Layer 2 of a small transformer language model trained on English Wikipedia (13 layers, counted from 0, width 128). Numbers have three digits each and are written without spaces.
In attention head 3, each number of a token's query is one row of weights dot the token's vector x. The head spreads its attention over the tokens so far by the softmax of query dot key.

Query weights of the head. A number n stands for (n - 500) times 0.00029.
q0: 450615446314572601539493572463199474699451341471540799514601546433597654303344632384508485474516465565419459563471714287441267434511574377647745492403327500610585477397675486482270714727646541584401511776760602435594287665636559328572515443443550503304607471617397212566659515386463414552429522450634541485471538261504370489500626609688531297568535421507434535454538152400611359559296
q1: 578445363602385247486456618588564477631549482395511485419425595407477583476446584464497583471642411782431532462606424588408497423606489443497562584600578482635331600329622456613370491440583514494503461566293668441476515468578344633503589443512511513693326517529574689418374640506526287477575663417491600350413426513570485419478571430478476660424421444314449352533512374595450695537503
q2: 619440285468682858492443675401189697385367508335245632292392455690648366449780479742560476282426455539378576315600579386551446520484496438445733537477612783561453488685451249535641722563521412629409387400453204373463504464734448467500452504360469437480708554431432555563226528453393431428432536715578722339803183682617627384470481436610441581528429454582362599393467397608665500504446
q3: 695365500383581460470519496504489367606584554402573754561583340609532393630388744459530431568535500577353369372362350342374645653508374488458196314576569347650638504790321492784263508465291611481606333537477462752348775520462441558741667626435672643488504596169266468457517425414500397536604528534755023484504467400585565458489556556657478540540442458600752538749342634306519480500382
q4: 271609359664447441507227579492567485292711614734444612320605629541372354393520593401442496398666533513537695507650471472389326316139361496442433675684647575401539567619372448229447600489620690610729428516636319432456679335507574631556305329656320493244230651753382403638391654531531362625570512594242558534364556609670540632569485641393670476366292549377504563448464500655489604419541
q5: 456558530400370428521634424571456609726408300397531537465564490655360631386364497639570507484521482504308693506582445550659483625513691500521472734400500480527513712506561311372392366452419348481379382483497462357436643677378299763494497636594503518480693635355503532327483577586506469516641526610443358656519456318371681494784613353496615441493449321615461506530440409503494410551347
q6: 405489252768452803679372577331496545334385433579518508353595315309496387428520318536366690677696507434511553511427329504516282354357504630686447393562747431395285631635328464530381297740563458548402559298349484597383473661657379253555530525437365496688582563326406496421603575571489577485397753712446625720504598645566352599521536355613560377585333463518406637668519542629423301680723
q7: 342445470729479437493591411608518644525324504705479440306435394507244496786599306455441425511580569516521496469285401384550431442426624568632488561539369507500381385457476476844704387363500697568458336416560666354572388345634474531257544428376549460378351606827570573565751670514478672515342474556416627267600511619481519394452613397689422382567634634302551357462600260588310687601511
q8: 569500558423372512433477427531458433480568471680485488538579422598214263656313521444211520617422500677663616669780604447492268355326457615513148674726573331358465472539369402484453283504553476574632496322454572370474715400408532867377238561639313581335386666480727445613554480343536508620812572634444342629272463596528492592578556544421456468456387738366697303647549650405408826520500
q9: 326357492556559561361703535522384250631557228359599578340445438292515540692516512432367654542454702700338420647558543361556496422365549375580467390605584289554410496619436500770311415485601380378629327409581788214546431759587685544529542550624678455531539668688435444292480567511429395614697549580479534300493593345504581434369592363525475530385425482669638263326492500474536589843344
q10: 539599389399536641563560530547496485354337477664607508543627576626459369535446565570547564735678469612518630664618577447394485682459438641449512631536410403609368744310118338518627462624470629395584305469482590500427421370507220299429241476466202537597481668230528507318735584453489638452448727415508588634482660706410382468410417277472473336676477429273602430712440434552518568537418
q11: 510416783496539564659325586417581563480622567603409507458412497529581584571669237742500441428496569401500635494324366565639454394291600263417573307416493483600370435730490651431635552477417362625638536324323521514424469412701460620406594633438448559633369568688391607560416580523530432639432341500581400381507642415609683490415456466355381656814465477374440561327503530470513279420558
q12: 470263754682428197463590421461646546766535415454568488526744472333375590351480423408596364611744533458470430611417386357698545707385570532305332419200360500655666389400577378665573284270387620279533690557587632624642436598466301475402551462436718338567568338718522535431561400634612665559339343462525601320504532268472484315778643649551446398626529575471535507584452368270504636488635
q13: 588581533476459542579557443507388549656542511673565562612672409767475378589382335566553568415215362728523599567449390676481291517489350391522500317439367518478406721583536634483431399676663252552580627372572559500477532369287475552358430719536453494337367429318350514559584215490849406627673433625580350590234533497578453582361517595504409635443529619575434457623389692539389554503493
q14: 614389444313448411536607578750699538542535524462333441459568409405423666573532572485681402481471428309453492311452416476557708406586485635847384320371545624743542508436536544312519319458401500680376324584321102292579594651478443464533761345338530475422747745523588230579636618485530305558454558290504435372739563571566516500403518303530639461244520263640622416547625550596456657629673
q15: 670201845170421428504441364500771505660696455284472353620679682378595596586555465622495495529573585159550232338505580534687853477670419515652243311197435326850472335571702459392472392026348486514473779495343394461683670505431552745514700479422642597645529588471722434603431448359500281423514394197318235350542800513408740537487451615149363423514665371620476350407689794338587802533674
q16: 393286504578396639659592637504459564420592636323463749330508389555381489464504688475406289632718511359442419456437259136512660368297508449435265352585760593578799263515622336417586638575267664421606347528485362626514590508577592536614339542539522331512508604438434394557396587681321522573423592504521614538641160368791622444576511485715639415539388478568633686465445435404522292697563
q17: 444545486539473378519612475680311466728590277544427557453518553493383530453662461337500613566515461414251476451460345630376496313539702368526663381444717455402507465541575454530378500514624318615330429442540551556355496632487521626666596602784633646500486393416523616300281558687647424791673691573526356588353443401378404530555442517341500292423587337564555533525451699658285437497513
q18: 370541291785427594669655428430450663511500422699533515417715446724444525397551200401332477477430640561422440465442465332508332338187597438476238547536540462221392641622595511643412527419708511496525515316765480500556469500504478535385361525585572624352328620549578701681519463515314601462391398803508660463409268528697665540679546590492493323583241554545263568604527340586403615611601
q19: 530404356636665531405567524485660412075438597386223548597423584372431474529577299646570662426585315274548333474724419646480468584594431564714546492329635469421489433588551555333614432466444550557467696504222341520330654683597369395545678424512403404344619421626721627618444531451473570430302290608475496496402592633559321571602467453543482687672119578565389478448598658431344571397891
q20: 584458333675538479279614375587534545639493394338327406371434703360416551411698500410451618504550428280457359583710438690411427417393427406496674580476656418421458504590576507528524644403533559260580497548541352367441496479561552504497381454612696471415464415575420719448274757662552493500412571466145716318595493471390622473727530609296419461433478459464326587288653661675618679507632
q21: 507416330587496419583353508440235496636546528530526780541747464641565595403656289457390535446655521670333523370640424539358329572718515528642731512320404461387632411455493540436204692335665485436515608544689561527518648500338531436526523483704529535168648289426496447530488300598743375681519312537313515680229508251663480474529565723580543546554296518439398620469531211492687488326585
q22: 415508282661515458453250317474548576500354584270474626404504678496642581399652588703533469574727536280467619573593372453407376662543679500369455640445389449590576488364280416564323445311247706564504276488452354406507582527603401564541446336567684546388335697422533542530779663391610651223600554423379314647593468700380461493716742577698479214512444533353477460752406412588331708553548
q23: 567585532452677504504437374458493511404368557741624576631557536526663351660346338291612492559598264508533379559507553500270205565650581452711571314377361504409523382267602563530565424576428639583445719613583533623594532543444368256593550360348470496527441327563434504717803209130658619449426363496669581359402600558414094545293533574828460715649528526612412581603618589415426456458414
q24: 503440603605428339373786540797568479672390522664545354599253430635397483538274515363602424608442420523554568510373485590399537510583504441292618378357448504363384597577567507698597602639383585445352286703442478714331319632650366355370628597489517673436525298504375641406496749483454731607429496439712549458576453500425576404570333536329378546626634668328556497507439454504551413307565
q25: 506301635460620580554467626362579491422503586544623451433289588503589305675397672596449419497517533462596506719512447409476616578494402412362510474469580394464469506556518599456668598438183462500563438447435252461367277372677709463500367590507454357603753564523301387441477516438657555513621449412683538494537601518535647534354333487570438673644444411482550554380400642506488406685390
q26: 689467410488585511572371470504612446460624678658415481409375263573475500697569405603547478382117596749403613376412637656569481547430464778372547504472564640563298629777322621632332496704688398589531564348366515437286504471504500374437678644245342490397604454430368471410606540590543545412489416482599207596574504524463582563367531405440490735559618672592421573560174413322619425360479
q27: 427507280781647555510490497686510581401376514263337596387357493493486493645540614627603658674481346522604586477500464468398314476385391401522404271474580503591388573503406428749254415628443616594454259278297645402410402497497493288431627564493655456556321590507588643446543514446517625559617614612481398540493288621552574404529597417643519469385493689513541343666500490517315795673563
q28: 469579708386507367665565544525552514620644631486434511624616574605496748602406507673519423616500500248493410602417534467682578380569596378694531399345184515463702500401702537391725441366504571647493406567656489375430599439369482402390450488401762526304291538642674539627470433303539270702360338311640418500462566330496669680456429640295543529485357369366415480257580532436524533443414
q29: 228510410607331711500570642507322304562458351493672504402529482387594470256474366424459536419599539749623706361540467489437475404521341349348669475366520451415445627583654424250216471603690337653397476540551666486555496658547517712497671534661265564581561463443566587428406400606265487567626461688398666503334572477694421517592543661588529553369613396604493540572436379563487311548510
q30: 400355580570374474527410572545441599653487449468484523366510383399326385521520490509448450578645512507506750512241486418647571233516429750411510564292375425526529585506661531582509367471390642389460484574453630536588371480503381459531620596287472295520371397379417571500517554678397419461308685475430731465638677437582523500549579584774551497523751500410551491656549532442506275452702
q31: 647710526246500458644500567426444459529517509500240419524526483437471679785738349527837576420355349437323454441404660694790789308660451654663812526388267542610369668541558661431589560516483327565406532617383719407415555308213483274584434681270420473663542400382496599223397381614410333413300567369635533492653615527433351596275445537345600600722656272454533433644433574731476263287584

Each question shows a short text with each token's key, already scaled and adjusted for position as the last token sees it. A number n stands for (n - 500) times 0.0014.

Then comes the last token's vector x. A number n stands for (n - 500) times 0.022.

0 " ": 332404351641722386673477510029686380793431448300788418655748316329840698611460174520296688536170
1 "15": 374485325552861314621626497138617424831422524254897478642674367504721668575473071478370699658135
2 "–": 378470350552804337612605475148670435772396480294883465578664399506739690556509066494375681661186
3 "7": 384487297561856300662696530151684435788447477203835443683666351485794745580505125530331673612093
4 " |": 441439423543838321708612495165704399720432479167830460676731377541764720575513167522330692601155
x: 563473481358563536535544481459460470578452473497430474459474581522475686470555461616491648513397552416502468499558630451434528510478613510596611569490489548502447537450504463548444570431505432481462528489430370478441618502515573313614568771431508631490543462507446488378412491472580409562504433417466525422518496467292672515469444626456514527367485449547572465443477462485554490503547
To which token does the last token give the most attention? 2 "–"

0 "o": 411386410600608466552412466158610404719406499379707439565748369321700646614504273444361642459234
1 " was": 490459269429759338682548449213634454697470498233729448647678304526591739528524216370407738564206
2 " film": 479440311522736309710567446281589516816531461285840455679615323497585694509551230434336713667187
3 "ed": 468444320551674370646558478336514519731446536411720401638691329483610624508524281439434758682256
4 " p": 449430385523639328672634399195537534848488512358767381683756319470676721563465267560395708667196
x: 533495442386492493465548398367501449453519412486353515550480527538434685541587486591354578523405571445515526437564630558505581579491573508501571542500474399524380555504498543513492619466546429573395575482378470595437590495453480327505579730417502596449464529538469512403426464460608472542521365519440472436537411475402660493569497585597532517477544512499577503460459439402574445535546
To which token does the last token give the most attention? 0 "o"

0 "ays": 364437379625671436594427479128590439740428482363771391636745295336710629572522247436342736546234
1 " p": 465444388515672338609581399136609446836490476294752404644740325502711730601452209547388718624166
2 "ri": 506396424588653446600548479287626386764431537288833457613636357495700595518478228553391622575172
3 "or": 492389451536632375596621378236524494783377525308780457609699336523672598588483310501345724614262
4 " to": 450489406490758365702553486188653532731570431248704539693603356533580629602509284466364779637243
x: 565468509405507521545494411462494532482448490416372542579406479469592757493592489546334651512402597334480436468466628538471521512454558423495578559514571549490424585534515480476498508483550462500543539454498530518464618477487543348609458806347534610434473452522349494381401506464556476532567432530439480511518520587305587541484463563507430507528550482543570507450499482459530484472528
To which token does the last token give the most attention? 3 "or"

0 " B": 405384429595626423586499461168620385737383509366733403644755338280760676563525212489307671472180
1 "ob": 532429446502702439546618466368664316770384572287763466671599405458728657501521126518331625515036
2 " Har": 483459447442684468550701428437625365760366648318688430663648411533710576436551256468295684547121
3 "ris": 446496378450663488553580501457659420736354552328766483606593423464619530528555146462416716579217
4 " and": 454443404530776392637513517354645417575467521248757549640630378510548559484555270394325739519200
x: 486502464400481455580490411409493484484387477542404546546360479445476587492554547552385617573392544430469538469577615515519525587556581458491608548501544531423361579463469511474523511510559469495529523513431475580474623489463546411614490741337550606480510541527476459413456559472600438538578331514423501468534534572287644460425428602412448573452529446552502495447460438488597507481617
Which token does the last token look at most, and with what share of its attention? 4 " and", with about 30%

0 " v": 385362344623671373648476464046637418833445483362749426649734280303785725625462211499304716563169
1 "e": 504419412519688365570551397157662441835383475278766389584689333488686655625518234496381679654250
2 "h": 557409450519679373589623389213705389818407536289758400588626347518741666574590276487327639634148
3 "ic": 497440408542699360638634442273615445728419543276777437676632313494647641581567248489344698604145
4 "le": 493478449542714340629593439230620410767393500284734452674684474480723628637486245589400624614207
x: 450516523360520508468430386461488380494366453402447496568481517500477798495508492542528649470503553395523467514568653477561577548566552522504547547501536538488481437471565462450549537483466513444471510437410461566456577449518533358532536863414520539413463448511414450366472453464608536590474436537499465509489475546298680499567514535546473557422398456584506478501577540462544583477495
To which token does the last token give the most attention? 1 "e"

0 "m": 401397428615643421575461478136612413738442516356765394638716335337701659579525258438339647506197
1 "man": 501445480444663397594647364257687420745337544237832367668626357497619625535551259389381665657240
2 "u": 522398524550607408582600479299696422667380540273806435605574299503601601581617280429368649568177
3 "el": 499494520536610424515554383325674403679379504275715451586634428528656553593521291480387658577230
4 " E": 444515488497670483601615463319710376685394541281742499619644465516737547573560205544371639564143
x: 469586459453459509500515368459410444474480466471453462546437487471515717557551503617436617573455547479476517503638627510523566591498553420585521570540530490474446561516496457554518591403454481489467521437366444518433545579480521411512538724373569573398496513506361399405483460545556423543547442422403415527548497562300678546541432610575430537444424431479554490480548475437544511491618
Which two tokens does the last token look at most, in order? 3 "el", 4 " E"

0 "15": 324451347631717380632507536072645421790403498353782386651733323311758660634468191465336707592191
1 " |": 419444422546821314710581514121756365721430474160844386678736351514739717590542169495329671614149
2 " ": 357428334612797328721600566110747381792452416195888373697672317482804681582481131540303676659104
3 "16": 355462349584839324626624543167620428794421519289894425661686367490718647554503127475367653659139
4 "–": 360454345598796335622597498150660445766416476306884438597677374513733694552506099498385665661192
x: 525518467377494499617460462505508473495522501414473506531388624508445667522571472594427732513429562416429470461581691493488561483551511524467606546506488536509429442574487448521538570391511424500447503567384441514511630477473478372492466775369555569438475475500412474446439483474645493521574458487420428463496531528357674487453550582570454456437528476574542431429541434439599453553487
To which token does the last token give the most attention? 0 "15"

0 " ": 332404351641722386673477510029686380793431448300788418655748316329840698611460174520296688536170
1 "19": 374482316550860297567636485119603424830407520275891477618664397502722667615496079506432661648129
2 "2": 364512360515832336687690524154679413761439482212834424715669401493810698562482133572332662637098
3 " |": 431455439517826347701603483150702372709415521182840445666730384556762704550506146508346684607157
4 " ": 370430351599795354712606524115703385792443450205899417681670340521820670563455116546315685666117
x: 504493455399560506559526427430515464510475455496358499528539603485512711564543513582447620508366563426428509457585665570464602506555531489555598556501505525495453460546472523503507532434464435464392496496344419478493624585496545357534508789418491595459484557504402459401438464488557448566494446490463492501489469490321675504497348648589451468462480464533559459438491464482608423534537
To which token does the last token give the most attention? 0 " "